Layer 5 of a small transformer language model trained on English Wikipedia (13 layers, counted from 0, width 64).
A neuron adds its activation times its output weights to the MLP's output. To switch it off is to set its activation to zero at one token and run the rest of the model.
A neuron's activation on a vector x is GELU(weights . x + bias), where the dot is the dot product.

Input weights of the MLP neurons that the questions are about. A number n stands for (n - 500) times 0.00076.
n29 (bias -0.055): 518,495,480,431,354,370,471,389,477,572,605,514,627,569,434,473,507,434,459,514,217,492,454,278,259,441,405,445,488,196,496,612,525,380,607,519,523,702,556,507,633,400,325,491,418,305,593,181,548,277,739,377,409,629,525,454,560,489,497,501,456,539,346,423
n31 (bias -0.090): 385,348,327,451,351,492,448,630,521,579,422,489,486,503,479,179,446,598,375,581,296,584,589,718,436,537,714,311,731,677,340,607,356,613,541,608,628,732,533,555,566,408,207,443,600,541,422,555,347,583,494,858,223,578,620,504,521,339,590,730,361,776,508,358
n41 (bias -0.133): 248,472,460,329,632,522,401,562,627,564,701,529,275,407,422,734,707,468,543,726,572,610,333,567,379,611,661,297,389,412,395,274,352,520,938,593,656,549,719,315,299,396,538,751,329,543,361,284,560,604,735,854,437,634,379,644,675,780,649,360,539,764,655,390
n42 (bias -0.046): 621,632,543,289,504,588,584,587,534,422,571,573,339,575,634,332,462,255,674,557,610,320,384,542,516,424,468,628,545,413,537,383,430,611,573,500,490,634,468,544,490,651,381,563,609,797,322,541,543,550,330,581,624,474,602,607,535,484,489,642,368,407,588,710
n49 (bias -0.061): 352,547,621,391,424,358,552,511,490,404,551,472,668,491,284,365,258,482,403,420,449,564,723,490,462,351,535,399,593,322,498,523,506,612,645,444,468,654,426,549,727,345,515,716,471,311,579,533,470,566,558,565,455,516,632,415,639,398,420,406,164,695,279,417
n80 (bias -0.124): 442,637,234,408,392,480,405,419,452,687,430,308,714,442,536,555,540,542,733,696,647,693,325,594,532,684,420,529,385,436,771,451,611,557,810,527,460,592,551,112,387,547,538,579,445,592,628,451,680,214,511,640,627,770,553,482,490,542,345,592,470,402,573,513
n82 (bias -0.143): 415,448,611,226,597,657,258,371,208,544,695,589,589,560,512,535,425,494,483,705,411,828,566,549,289,492,601,567,316,529,657,441,461,404,959,977,668,362,557,165,603,689,654,323,452,170,641,401,155,605,549,577,235,411,726,654,504,312,353,327,613,770,626,219
n86 (bias -0.073): 488,568,533,388,671,91,478,586,316,546,675,523,296,747,519,517,643,616,465,553,324,568,600,357,379,538,584,433,553,562,485,336,564,334,293,692,506,529,316,506,481,323,291,289,432,478,266,266,509,374,490,491,514,674,555,732,593,376,747,542,643,461,832,375
n95 (bias -0.042): 592,453,502,490,641,339,396,490,463,420,679,378,497,451,400,603,364,264,656,624,492,443,388,485,340,749,406,297,225,405,575,568,600,508,673,508,533,553,586,650,532,390,484,439,476,497,522,479,469,524,656,446,443,456,425,454,413,430,291,601,651,374,447,458
n115 (bias -0.117): 602,490,498,542,734,584,361,518,498,445,478,489,514,318,161,547,688,601,590,564,688,572,486,491,468,496,697,472,589,470,351,344,499,336,672,573,495,425,329,538,528,439,531,517,362,708,535,314,766,694,761,662,501,548,428,364,646,225,637,364,732,515,674,573
n173 (bias -0.108): 330,619,346,320,609,505,699,503,748,723,526,635,492,424,643,488,737,669,736,348,599,287,594,308,586,574,352,661,748,432,585,505,661,419,399,618,458,437,305,364,380,632,514,325,662,634,689,556,405,517,282,559,499,400,422,463,638,543,652,371,380,499,662,265
n185 (bias -0.052): 538,569,799,529,531,654,304,499,337,409,417,481,621,676,431,311,330,564,472,616,461,576,500,623,268,428,650,621,305,704,487,448,310,570,452,446,479,402,526,445,707,502,459,439,400,423,452,485,624,696,482,504,360,445,603,341,537,434,494,652,456,664,491,531
n191 (bias -0.142): 411,375,407,490,593,295,610,417,515,604,476,394,906,573,303,570,465,606,598,484,626,610,383,317,446,592,600,385,609,303,483,553,669,451,482,245,377,514,549,924,440,337,534,376,753,435,525,487,934,461,309,596,375,526,591,419,334,353,591,524,444,470,363,470
n198 (bias -0.100): 453,625,279,576,398,621,327,577,546,386,629,496,654,487,306,342,568,178,602,411,283,510,612,520,540,510,374,527,703,543,621,445,493,316,679,545,325,406,568,395,460,336,671,555,530,629,445,476,510,318,498,285,412,916,421,435,428,481,628,472,307,482,568,286
n248 (bias -0.110): 227,628,516,420,511,623,601,559,889,517,384,420,484,507,674,428,315,373,545,546,352,614,636,472,634,461,413,509,633,564,692,417,283,226,654,411,553,443,197,524,629,739,552,447,331,344,218,478,484,360,487,775,380,763,391,682,680,364,725,659,308,651,478,228
n252 (bias -0.082): 476,495,294,768,469,426,632,346,376,418,507,510,671,417,157,749,547,386,458,508,480,503,503,416,455,417,626,392,464,496,451,198,762,144,440,689,567,520,600,436,312,516,518,431,283,504,527,478,659,365,587,458,401,360,455,482,522,429,351,525,654,333,398,619

Output weights of the MLP neurons that the questions are about. A number n stands for (n - 500) times 0.00087.
n29: 498,518,437,581,452,489,623,468,426,498,443,670,249,540,409,487,582,562,447,538,668,466,440,595,479,460,570,457,436,543,657,374,320,356,510,454,389,555,616,518,429,544,343,476,615,646,384,513,409,561,404,597,485,636,595,567,466,471,627,527,552,397,473,478
n31: 515,434,595,527,659,476,458,461,598,502,559,523,465,593,627,498,232,672,430,459,493,668,523,358,677,566,490,672,298,570,616,609,654,684,307,316,731,452,572,365,299,650,510,490,385,331,790,442,352,591,288,429,422,403,395,469,618,462,372,360,571,625,512,333
n41: 436,631,665,579,474,617,707,617,598,671,369,562,457,449,117,471,519,590,547,622,648,570,395,160,538,520,461,369,255,404,322,568,278,556,501,632,685,517,504,319,504,499,371,538,333,576,224,850,613,422,334,717,462,515,391,512,625,541,323,702,596,439,245,378
n42: 317,386,537,702,603,460,445,531,422,532,323,429,559,507,397,532,488,690,564,616,534,671,585,625,394,541,484,419,392,483,483,732,625,476,519,404,502,350,559,430,682,430,603,430,339,435,421,465,543,639,519,462,454,553,410,486,502,494,448,475,630,602,522,497
n49: 594,563,381,552,508,536,536,423,585,604,570,568,361,462,518,513,667,577,431,686,458,487,374,504,510,488,479,589,439,620,502,428,554,406,424,545,456,464,658,402,328,642,538,294,430,654,458,456,481,461,559,473,436,509,514,447,351,611,536,591,764,295,686,437
n80: 362,463,327,217,427,523,446,563,641,547,414,601,651,602,582,336,632,546,689,682,416,622,652,181,667,464,491,429,653,703,689,325,508,683,660,458,392,495,488,341,686,415,489,504,483,382,600,272,526,216,557,551,605,628,428,334,430,450,513,628,673,485,464,476
n82: 665,586,746,266,800,352,359,728,485,253,618,557,338,592,901,379,441,658,563,656,454,524,513,738,615,507,558,492,203,547,544,350,533,421,579,560,126,350,453,495,509,289,604,212,885,444,524,371,309,413,702,558,274,590,621,815,524,129,434,129,501,779,451,351
n86: 465,526,434,526,501,626,463,118,465,329,513,369,612,445,541,430,456,499,417,473,544,573,263,473,422,385,481,567,601,384,577,703,375,618,750,475,488,666,761,350,418,507,557,419,431,292,652,779,617,682,486,486,543,506,584,493,574,480,429,344,455,519,573,614
n95: 501,461,508,524,421,654,550,470,505,597,404,568,456,733,601,472,605,565,447,424,471,594,522,497,565,272,639,582,739,534,556,499,391,418,367,453,450,556,425,374,501,549,460,513,616,461,452,429,572,461,430,618,551,493,463,507,500,485,708,283,375,549,363,547
n115: 525,636,391,452,608,314,390,430,658,586,751,565,486,658,257,561,526,464,436,302,381,623,466,500,528,481,465,560,316,440,458,291,650,574,438,542,472,556,499,589,594,569,440,477,610,305,367,336,782,326,563,777,446,644,469,709,368,557,407,506,477,585,496,445
n173: 534,521,475,424,516,521,694,384,499,316,270,507,736,646,570,452,497,608,575,541,464,453,413,579,679,487,521,564,345,476,515,448,480,477,355,566,404,515,637,573,467,493,776,386,503,517,265,653,565,304,520,304,561,241,374,565,542,455,636,403,605,486,621,596
n185: 564,574,179,696,492,490,598,532,552,572,382,527,287,397,598,544,649,588,453,457,584,447,632,407,497,546,383,341,656,323,435,422,631,435,682,632,465,504,503,541,337,408,630,702,468,560,634,578,501,374,550,486,610,504,519,617,417,605,511,400,422,376,575,364
n191: 448,280,540,236,654,616,468,407,677,489,364,244,506,392,344,582,459,480,592,398,301,503,360,341,605,603,594,381,647,591,536,490,526,490,474,360,291,517,467,887,585,685,617,375,761,532,583,460,617,380,391,394,526,444,655,309,493,478,645,666,342,323,528,557
n198: 537,616,562,504,657,362,497,466,398,680,381,604,236,709,690,272,485,507,356,539,352,518,414,472,400,558,573,370,300,613,525,296,461,637,384,567,538,463,541,630,417,721,328,548,574,467,397,503,518,612,555,500,402,396,640,452,377,528,516,624,842,453,428,546
n248: 528,508,420,433,472,533,458,498,429,809,346,596,340,580,613,396,581,273,511,448,337,512,396,404,429,617,562,391,497,445,239,606,337,512,378,380,501,657,337,502,764,662,460,417,477,479,705,502,524,512,428,816,730,666,387,252,434,608,586,779,287,399,518,552
n252: 464,340,541,461,577,375,514,506,690,519,508,581,419,621,583,340,691,672,450,431,546,383,513,654,488,399,347,654,465,468,389,680,445,597,625,441,474,468,442,586,469,542,427,436,552,509,493,465,385,418,370,530,430,733,546,488,23,599,506,482,537,655,568,416

Each question names a token from some text and the token that comes next. It shows the vector x that enters the MLP there. A number n stands for (n - 500) times 0.0081.

Then comes g, the gradient of the next token's log-probability with respect to the MLP's output, scaled to length 1. A neuron's effect is roughly proportional to its activation times (output weights . g). A number n stands for (n - 500) times 0.0011.

" O", then "g"
x: 690,307,625,830,259,397,510,377,521,509,329,434,224,257,409,652,603,435,376,500,274,415,434,446,407,624,496,417,419,660,525,588,373,708,522,493,554,306,597,435,829,406,547,609,604,520,430,852,434,512,439,624,517,584,498,450,617,697,503,456,536,321,365,728
g: 550,371,461,538,299,348,590,640,612,549,368,700,563,496,419,290,516,442,623,481,640,652,685,362,532,629,584,327,490,618,440,416,409,476,431,566,492,290,449,662,672,387,759,503,483,337,407,407,350,692,471,484,527,357,500,512,555,446,634,413,606,592,384,515
Which neuron, switched off, raises the next token's probability most? n80

" |", then " Peak"
x: 571,593,646,895,224,439,309,556,404,386,495,753,327,371,489,455,661,873,396,564,401,571,512,411,545,637,556,424,495,492,540,477,286,295,344,343,498,317,426,489,496,635,342,539,704,655,395,797,544,455,572,385,637,573,423,604,480,487,535,458,475,356,287,484
g: 520,413,654,579,447,649,654,369,410,485,406,403,484,558,629,425,463,615,589,663,599,508,460,592,394,375,302,401,644,513,512,695,531,464,545,389,749,529,173,639,578,532,296,410,389,431,482,417,449,583,477,616,519,377,428,397,453,392,554,545,570,648,709,314
Switching off which neuron hurts the next token most? n115

" |", then " Joseph"
x: 773,717,546,870,263,409,315,454,456,356,441,672,432,234,506,503,585,780,379,504,314,576,551,292,671,591,449,544,508,474,496,382,323,370,396,445,531,303,467,470,521,518,496,644,749,586,253,764,512,443,624,472,677,565,449,678,455,531,483,528,485,269,328,431
g: 529,711,539,528,365,580,465,525,495,599,509,441,402,376,471,538,464,479,424,383,499,397,326,521,363,335,703,598,332,531,471,409,536,720,245,804,489,416,631,521,523,542,640,426,570,754,708,484,521,472,394,431,282,482,620,348,523,529,518,524,467,620,373,578
Which two neurons, each switched off alone, lower its probability most, in order? n198, n80

" Position", then " |\n"
x: 642,521,575,804,217,471,432,488,437,319,437,542,327,362,733,459,585,532,402,684,345,546,546,504,504,499,684,470,435,417,432,587,323,511,377,503,584,433,476,796,561,647,296,617,756,550,332,557,274,255,529,501,480,710,485,298,890,500,482,343,645,548,210,533
g: 600,445,536,338,701,562,587,507,299,537,498,390,282,581,393,712,527,479,430,546,566,462,430,599,667,336,515,694,523,625,422,376,504,384,412,538,781,260,539,534,405,415,575,247,443,546,725,502,507,506,593,483,357,693,457,452,555,454,465,463,542,414,628,455
Switching off which neuron hurts the next token most? n31

"ount", then "y"
x: 671,482,604,756,71,377,460,386,507,504,600,416,529,381,634,508,551,473,439,633,536,422,639,363,522,357,458,379,571,483,495,616,208,540,480,657,662,470,397,713,502,464,590,468,704,643,427,734,126,467,527,437,427,506,321,497,650,484,279,330,826,459,368,730
g: 456,336,420,620,449,639,398,693,597,514,474,701,654,635,367,360,658,300,413,425,473,355,459,407,474,520,516,455,647,404,608,427,477,514,561,724,585,563,321,444,402,597,550,452,382,329,484,688,363,450,400,541,415,372,602,365,426,509,677,481,497,558,705,712
Which two neurons, each switched off alone, lower its probability most, in order? n82, n95

"4", then "1"
x: 700,628,550,810,377,413,260,412,632,293,371,456,406,371,450,823,595,437,342,531,318,506,647,401,458,254,674,476,547,520,553,412,484,456,120,457,493,334,400,536,565,476,485,506,724,632,425,726,570,563,742,447,594,829,346,628,322,597,307,365,668,589,361,563
g: 495,587,484,305,587,565,378,484,498,428,627,602,648,405,473,445,500,748,396,641,448,698,562,538,454,336,367,400,426,432,392,631,542,520,567,436,471,283,563,476,455,417,486,486,642,503,532,270,533,542,705,338,424,712,492,512,570,352,639,797,543,505,406,304
Switching off which neuron hurts the next token most? n252

" |", then " Domin"
x: 741,592,554,745,299,365,250,528,444,415,410,674,418,382,564,638,591,880,309,555,369,616,408,195,647,484,564,572,488,582,457,421,355,335,294,512,575,297,470,536,470,637,523,565,778,614,376,774,524,491,574,483,598,535,377,597,491,588,405,459,446,278,334,348
g: 560,689,516,449,379,544,717,614,477,610,562,403,355,476,275,398,508,274,420,575,451,428,423,616,432,607,367,583,564,440,375,402,640,623,528,774,509,568,511,491,630,515,264,457,415,811,582,419,687,450,410,579,386,498,643,565,445,460,469,523,431,372,439,416
Which two neurons, each switched off alone, lower its probability most, in order? n31, n42

"5", then " m"
x: 692,639,627,827,435,382,332,269,666,335,303,376,321,382,615,801,575,555,253,524,405,528,663,417,533,244,768,589,580,558,733,458,448,448,372,439,377,310,395,464,673,461,405,513,599,669,465,779,494,542,583,545,627,539,432,533,289,509,287,433,679,423,370,480
g: 503,483,250,582,543,620,522,417,622,535,442,533,393,587,612,565,470,360,728,407,659,522,373,638,594,466,407,431,302,563,475,587,446,441,363,611,484,733,271,404,463,457,467,449,411,484,430,434,683,255,507,755,459,648,575,512,423,357,439,614,723,499,534,480
Switching off which neuron hurts the next token most? n252

" by", then " Jes"
x: 701,621,407,701,175,547,631,558,551,306,544,527,259,295,581,671,479,611,580,510,442,497,618,399,637,688,630,504,486,312,495,366,527,576,241,511,470,209,648,453,346,370,650,460,787,509,150,704,270,430,715,433,467,698,398,557,381,560,467,325,627,504,525,599
g: 421,541,626,539,517,507,567,462,736,459,412,451,635,390,439,553,614,527,560,254,517,442,526,451,468,531,301,261,513,383,182,498,512,679,545,576,495,518,621,447,619,518,489,558,448,617,648,517,441,693,775,451,382,330,603,427,580,502,377,660,283,509,442,455
Which neuron, switched off, raises the next token's probability most? n198

" |", then " Tom"
x: 750,602,501,763,281,385,282,505,460,390,437,673,451,377,526,608,578,877,316,531,358,587,419,207,655,508,561,589,498,565,455,456,333,327,306,520,553,291,508,513,459,614,570,580,791,603,375,796,524,464,578,512,599,546,364,616,475,587,392,442,447,267,340,368
g: 463,631,515,338,320,512,767,567,462,626,653,427,378,495,374,399,422,337,428,595,361,389,540,541,398,684,464,661,593,496,552,274,711,575,423,796,502,493,558,584,571,554,352,470,438,702,628,419,556,433,488,391,238,486,514,531,500,388,568,490,521,522,526,407
Which neuron, switched off, raises the next token's probability most? n252

" ", then "7"
x: 568,613,667,776,392,236,463,524,441,256,324,502,430,221,528,662,714,733,348,722,385,513,700,322,418,460,621,468,501,483,434,640,439,568,358,469,574,477,605,465,454,385,438,440,767,704,554,724,278,637,588,297,572,766,456,505,563,444,368,445,437,237,171,599
g: 447,581,427,416,529,289,456,464,525,720,686,435,448,408,403,664,684,526,556,518,605,480,362,558,556,609,733,375,560,395,493,493,365,374,477,467,218,497,401,422,571,430,608,408,538,505,331,723,501,279,535,540,465,685,533,573,401,476,633,365,502,736,440,598
Switching off which neuron hurts the next token most? n31

" g", then "h"
x: 759,538,594,818,424,297,472,480,484,442,374,484,418,399,694,676,674,497,625,301,267,579,504,618,566,571,323,674,486,335,514,414,515,809,241,417,519,532,475,484,488,524,322,652,709,515,392,665,348,611,503,595,407,561,346,467,425,401,266,187,274,613,477,821
g: 537,531,562,695,439,578,493,477,479,270,400,427,478,537,680,595,484,468,416,327,567,631,468,468,467,523,416,306,354,418,572,534,449,340,641,557,378,396,646,591,545,549,649,400,763,344,294,332,533,663,398,516,314,555,436,640,714,655,628,417,571,531,407,552
Which two neurons, each switched off alone, lower its probability most, in order? n42, n80

"==\n", then "On"
x: 571,698,596,909,353,501,525,499,493,529,288,597,469,296,481,560,519,633,491,525,220,616,356,584,508,445,421,481,467,486,368,553,424,722,414,351,438,103,591,518,132,583,570,610,776,630,322,530,186,561,486,476,576,433,531,625,533,460,481,496,735,428,505,551
g: 447,541,380,595,479,207,450,359,417,461,551,722,459,556,313,457,498,633,437,702,433,517,492,791,504,483,400,497,446,677,487,279,806,518,576,525,543,526,500,306,498,638,654,588,565,526,576,384,566,436,427,488,336,456,420,541,341,524,662,529,509,553,369,444
Which neuron, switched off, raises the next token's probability most? n115

"re", then " r"
x: 814,376,684,693,252,370,626,204,415,336,392,515,391,364,399,788,564,544,520,489,421,596,636,482,632,411,695,428,475,495,697,575,427,595,365,533,583,395,639,383,658,504,500,553,642,615,264,572,94,655,466,487,634,580,324,356,505,465,552,270,612,429,247,694
g: 551,468,385,463,271,391,544,583,478,663,516,669,269,433,441,377,296,542,510,412,506,577,643,553,637,475,446,304,588,487,509,471,525,299,563,473,433,699,474,525,384,443,418,633,472,644,479,385,706,328,670,691,542,488,523,620,562,363,503,367,679,476,735,438
Switching off which neuron hurts the next token most? n86

" were", then " "
x: 825,629,580,677,437,494,490,396,388,509,556,645,378,286,801,551,377,653,619,849,480,568,621,609,768,549,518,612,324,478,513,521,360,496,462,471,509,300,499,248,357,355,417,459,753,483,253,768,347,341,340,588,538,523,511,528,336,399,531,321,339,555,428,383
g: 394,436,377,615,397,546,316,427,541,469,627,620,712,541,407,566,639,557,441,382,459,757,672,261,512,686,663,362,615,525,400,514,445,377,615,249,398,513,558,550,567,514,405,453,436,383,575,415,463,281,619,461,689,502,523,538,541,608,388,310,574,479,539,597
Switching off which neuron hurts the next token most? n80

"orn", then "ado"
x: 819,490,776,541,332,565,301,318,438,356,402,491,538,417,798,912,616,563,329,445,568,570,613,348,497,433,353,564,354,538,570,568,406,450,258,549,512,453,530,550,602,674,376,544,706,491,394,547,163,438,411,767,497,562,361,588,580,284,526,324,689,452,214,598
g: 463,287,589,432,475,671,344,393,492,561,648,553,610,447,482,548,760,562,497,432,432,424,541,564,650,498,566,546,595,583,509,483,523,608,284,233,621,467,495,491,545,598,481,441,380,251,756,633,408,405,627,474,594,491,371,381,494,417,536,562,283,456,355,701
Which neuron, switched off, raises the next token's probability most? n82

" US", then " Regional"
x: 606,484,489,870,216,542,349,463,632,386,272,484,324,419,687,806,421,419,642,817,183,445,517,477,510,530,599,362,610,539,542,461,276,559,417,408,400,272,652,618,612,394,327,808,511,578,411,691,399,498,499,289,586,606,568,647,520,447,543,535,516,390,410,534
g: 498,515,406,492,287,398,407,675,523,438,484,494,567,573,524,519,293,557,351,332,634,361,534,619,433,592,487,529,538,520,684,334,492,635,355,599,528,696,301,422,414,551,405,418,597,747,327,604,540,503,438,446,346,528,712,540,519,633,470,386,682,429,410,729
Which neuron, switched off, raises the next token's probability most? n248

"al", then "m"
x: 804,417,411,685,301,242,671,345,446,434,430,347,658,486,449,761,643,648,521,394,557,514,429,237,543,492,589,397,470,447,518,518,334,759,278,360,633,418,754,550,571,508,533,625,792,460,541,685,264,558,299,471,782,608,484,450,602,374,403,398,642,341,256,400
g: 520,360,283,471,440,679,383,545,534,473,378,581,519,321,574,363,624,573,399,268,598,645,442,472,475,477,713,634,476,511,677,644,482,553,520,450,382,571,717,338,550,644,495,312,335,500,380,462,584,342,665,518,533,373,596,447,619,727,456,575,391,467,566,395
Switching off which neuron hurts the next token most? n191

"|", then " P"
x: 668,614,491,893,381,484,566,615,438,345,482,733,518,444,623,498,659,713,508,595,342,486,616,459,608,443,400,469,577,597,415,354,472,368,372,348,334,151,595,544,461,564,390,554,562,543,294,748,220,604,569,374,520,592,482,727,388,586,538,404,535,221,321,321
g: 507,495,591,505,375,205,617,508,732,486,462,390,311,599,510,380,435,543,384,509,371,292,559,571,454,678,339,726,550,492,502,472,562,622,474,764,523,516,432,357,549,542,426,580,509,681,637,500,521,614,555,525,322,563,597,445,482,369,388,568,635,257,532,399
Switching off which neuron hurts the next token most? n198

" by", then " Marsh"
x: 667,624,435,697,104,506,633,506,657,355,513,461,281,310,642,668,519,558,527,463,532,528,614,387,620,678,601,516,469,223,477,340,552,654,255,431,395,210,593,521,450,392,552,557,767,457,157,643,370,460,703,472,464,716,425,611,331,541,541,350,615,439,617,597
g: 484,585,702,470,300,429,503,417,466,400,513,368,494,468,411,418,526,469,435,298,468,435,423,473,498,624,592,328,626,524,405,601,528,492,639,716,497,488,568,459,570,550,634,523,625,724,765,516,493,337,512,411,445,370,614,584,679,748,427,366,368,369,246,585
Switching off which neuron hurts the next token most? n80

"5", then "5"
x: 741,658,598,799,514,516,255,289,635,260,298,384,388,398,382,850,635,514,499,591,472,490,537,602,513,342,680,446,456,593,662,477,464,487,249,356,291,376,377,490,612,491,557,384,591,730,461,666,506,533,635,423,689,714,427,581,180,496,292,378,657,518,373,492
g: 399,351,628,416,393,557,483,707,653,368,572,584,602,471,316,453,428,601,524,417,387,398,587,497,472,490,567,524,441,323,423,546,655,669,677,381,437,561,411,606,444,561,588,458,417,482,485,493,709,589,709,575,419,430,312,378,702,589,708,459,414,225,526,355
Switching off which neuron hurts the next token most? n115

"B", then "ord"
x: 724,613,656,545,359,527,455,426,295,440,442,314,501,301,461,866,548,576,256,578,249,379,491,487,454,548,572,494,649,372,570,405,254,627,368,491,428,471,562,535,658,526,373,832,616,534,471,862,210,500,362,523,672,640,435,503,678,616,342,340,705,452,286,523
g: 487,490,550,634,851,500,313,635,346,617,545,398,547,469,532,518,455,355,738,666,451,478,506,556,345,434,453,399,593,285,377,591,556,479,541,354,531,502,504,500,365,468,491,516,668,323,466,561,396,361,401,746,529,763,491,451,472,338,586,420,458,529,499,622
Which neuron, switched off, raises the next token's probability most? n49

"0", then ","
x: 597,720,665,795,547,544,397,281,679,352,187,426,309,432,704,653,368,691,419,474,568,525,701,543,413,463,674,585,510,342,579,407,358,323,480,375,404,379,390,684,917,438,517,432,476,615,299,662,416,504,509,577,658,418,436,584,381,402,348,517,679,368,438,444
g: 490,561,675,438,539,456,499,425,494,464,411,369,434,559,710,488,547,505,453,405,636,265,755,416,472,502,576,455,569,265,695,508,664,281,393,538,591,639,506,601,593,588,511,373,502,339,539,555,531,423,483,387,677,559,652,419,415,620,540,431,173,508,573,355
Which two neurons, each switched off alone, lower its probability most, in order? n248, n185

" Thomas", then " |"
x: 767,809,780,654,73,496,542,414,563,514,477,428,547,295,586,591,479,471,275,364,382,359,576,292,416,505,453,380,301,616,535,560,432,584,373,523,583,464,608,423,600,560,562,587,723,557,420,819,241,618,541,412,515,633,505,320,671,503,430,284,669,467,293,546
g: 474,469,567,593,641,520,466,254,523,444,554,425,548,203,535,572,440,446,570,566,441,501,468,556,268,491,449,386,438,338,480,734,573,619,563,347,619,626,543,672,478,383,525,694,725,310,616,616,413,624,233,597,573,612,403,505,428,557,417,497,390,567,478,433
Which neuron, switched off, raises the next token's probability most? n49

" Com", then "mercial"
x: 776,308,691,754,262,305,540,477,496,483,206,406,331,316,725,536,896,446,555,399,617,409,397,389,564,485,457,587,361,590,385,718,480,642,568,612,642,401,568,558,667,435,341,580,471,595,290,706,178,387,509,520,466,580,513,302,504,479,608,508,570,465,414,566
g: 338,531,512,632,477,647,626,417,280,651,330,441,613,543,570,384,492,341,542,513,727,427,446,607,401,373,630,546,687,445,657,466,714,321,540,527,515,591,448,495,404,439,369,201,399,504,640,566,462,415,510,574,554,532,674,317,432,427,591,388,460,571,663,465
Which two neurons, each switched off alone, lower its probability most, in order? n115, n41

" at", then " number"
x: 550,738,662,514,512,305,243,708,535,481,489,475,502,222,580,737,380,778,504,361,368,541,705,429,495,490,480,509,536,389,619,377,543,489,319,405,452,447,504,470,417,427,464,455,797,521,145,752,263,493,566,439,607,586,515,587,489,311,674,309,743,305,683,432
g: 377,630,637,384,581,597,552,340,535,670,288,403,479,494,452,340,545,373,580,303,432,566,644,480,486,546,452,545,675,462,547,511,321,683,396,510,603,591,510,462,577,509,125,495,496,699,641,534,496,618,335,592,409,411,378,461,620,481,725,480,394,518,567,458
Which two neurons, each switched off alone, lower its probability most, in order? n86, n82

" ==\n\n", then "C"
x: 544,678,557,911,372,541,626,483,463,559,444,597,413,298,606,526,611,523,479,499,247,682,390,570,527,391,446,514,468,474,377,515,430,697,338,315,410,129,602,572,151,592,543,501,747,623,312,554,178,504,474,405,521,410,627,641,433,490,603,458,733,414,578,465
g: 598,383,607,564,470,520,347,609,609,339,528,331,367,465,492,536,352,559,630,440,445,451,571,475,526,442,326,527,320,778,381,632,567,572,426,364,595,363,412,687,477,619,439,629,540,512,613,560,707,526,618,501,307,401,556,485,640,624,418,610,277,283,443,608
Which neuron, switched off, raises the next token's probability most? n191

" Or", then "t"
x: 870,318,521,542,304,267,473,554,578,326,445,490,346,420,580,653,669,610,676,506,499,472,460,400,424,419,598,490,195,488,453,735,365,783,267,562,623,283,519,503,746,541,591,480,663,553,296,880,409,431,641,509,588,551,539,437,388,517,486,257,542,336,394,484
g: 512,671,321,610,591,501,506,518,573,476,453,394,607,635,374,567,444,513,495,516,509,856,334,475,374,385,590,571,641,502,551,574,437,340,583,481,636,535,775,504,595,485,461,462,444,345,400,363,470,480,492,411,456,429,448,516,368,803,510,238,317,597,438,540
Switching off which neuron hurts the next token most? n95

"ents", then " came"
x: 977,615,692,699,243,354,348,356,540,287,441,488,335,341,729,441,305,515,485,575,527,476,500,387,434,554,430,577,511,568,510,453,358,459,410,501,494,362,645,539,665,496,544,570,867,336,428,603,254,508,461,456,588,724,522,455,675,455,460,292,777,581,134,694
g: 468,652,298,459,467,465,510,271,470,647,574,353,538,478,335,690,430,392,396,518,432,489,677,564,477,673,578,460,361,531,340,418,535,401,509,539,662,735,564,619,628,410,445,493,628,624,332,455,578,565,269,394,639,505,294,590,346,580,573,709,496,434,532,510
Switching off which neuron hurts the next token most? n82

"er", then "on"
x: 735,538,484,702,149,395,567,294,452,307,502,452,515,377,582,707,715,649,496,460,410,363,487,526,642,483,543,456,390,506,543,452,464,830,69,545,597,467,750,560,677,552,589,648,760,515,423,578,343,391,423,490,585,623,213,401,598,490,388,281,562,491,297,467
g: 369,385,480,390,546,673,319,679,391,731,522,249,585,405,462,465,553,471,652,533,530,466,580,524,573,483,617,412,599,560,637,299,424,392,259,591,615,555,439,685,521,552,336,549,534,349,704,237,582,523,399,532,475,471,517,477,291,614,476,531,514,564,615,537
Which two neurons, each switched off alone, lower its probability most, in order? n173, n86

" stre", then "amed"
x: 523,351,563,795,456,373,431,420,571,647,113,547,305,329,553,737,666,349,536,698,372,637,668,599,468,611,521,404,592,398,569,593,406,528,278,563,547,320,383,508,504,358,426,493,606,592,389,531,172,555,269,696,673,430,561,288,333,547,644,510,557,651,426,732
g: 534,511,284,533,442,465,568,542,522,491,525,435,696,434,529,521,611,726,523,543,260,452,580,612,413,571,591,497,345,449,383,237,590,508,339,456,462,409,480,533,408,653,322,579,654,567,439,460,267,679,462,558,505,516,399,366,570,417,721,736,466,716,413,520
Which neuron, switched off, raises the next token's probability most? n198

" the", then " town"
x: 617,635,324,741,242,451,635,618,410,527,261,381,291,245,694,764,529,583,593,252,443,549,678,549,713,591,504,414,461,547,449,325,447,457,406,442,422,426,714,511,515,434,333,600,756,594,353,612,468,440,483,360,681,580,422,825,454,505,470,436,557,259,308,566
g: 327,579,209,555,472,524,466,504,488,424,465,408,488,429,386,661,598,521,498,343,464,502,574,684,607,610,635,356,623,512,598,408,489,492,438,540,581,582,489,607,571,461,597,320,642,618,602,571,351,633,531,708,281,591,486,615,493,345,299,316,582,312,619,318
Which neuron, switched off, raises the next token's probability most? n252

"9", then "."
x: 657,651,520,805,461,398,341,301,707,235,409,396,388,374,532,853,540,632,311,449,438,507,572,479,434,329,732,355,617,461,597,354,545,446,222,442,448,258,453,515,723,588,390,432,706,576,318,810,551,546,588,399,642,693,321,640,415,469,358,461,668,481,510,516
g: 523,279,207,596,580,668,379,520,618,575,356,517,443,441,700,482,683,596,596,584,588,490,391,406,403,391,603,435,238,502,518,561,530,633,223,372,397,550,527,421,603,552,450,318,474,337,495,658,535,580,511,717,490,616,490,510,393,474,422,597,566,591,524,576
Switching off which neuron hurts the next token most? n252

"iv", then "erv"
x: 711,433,499,696,177,363,485,456,541,601,275,461,566,459,572,724,595,730,492,567,497,582,496,352,412,483,487,570,524,526,608,476,155,697,356,382,403,731,565,513,578,246,549,671,564,523,727,566,156,536,495,459,694,562,321,465,376,445,417,475,629,284,323,692
g: 692,253,511,277,520,455,470,459,518,680,450,525,402,211,616,630,623,487,603,249,600,325,490,371,704,577,499,453,479,626,586,328,504,575,450,440,387,659,547,379,555,647,511,634,493,610,539,595,344,455,472,499,495,490,604,500,612,407,416,683,496,454,329,549
Which neuron, switched off, raises the next token's probability most? n191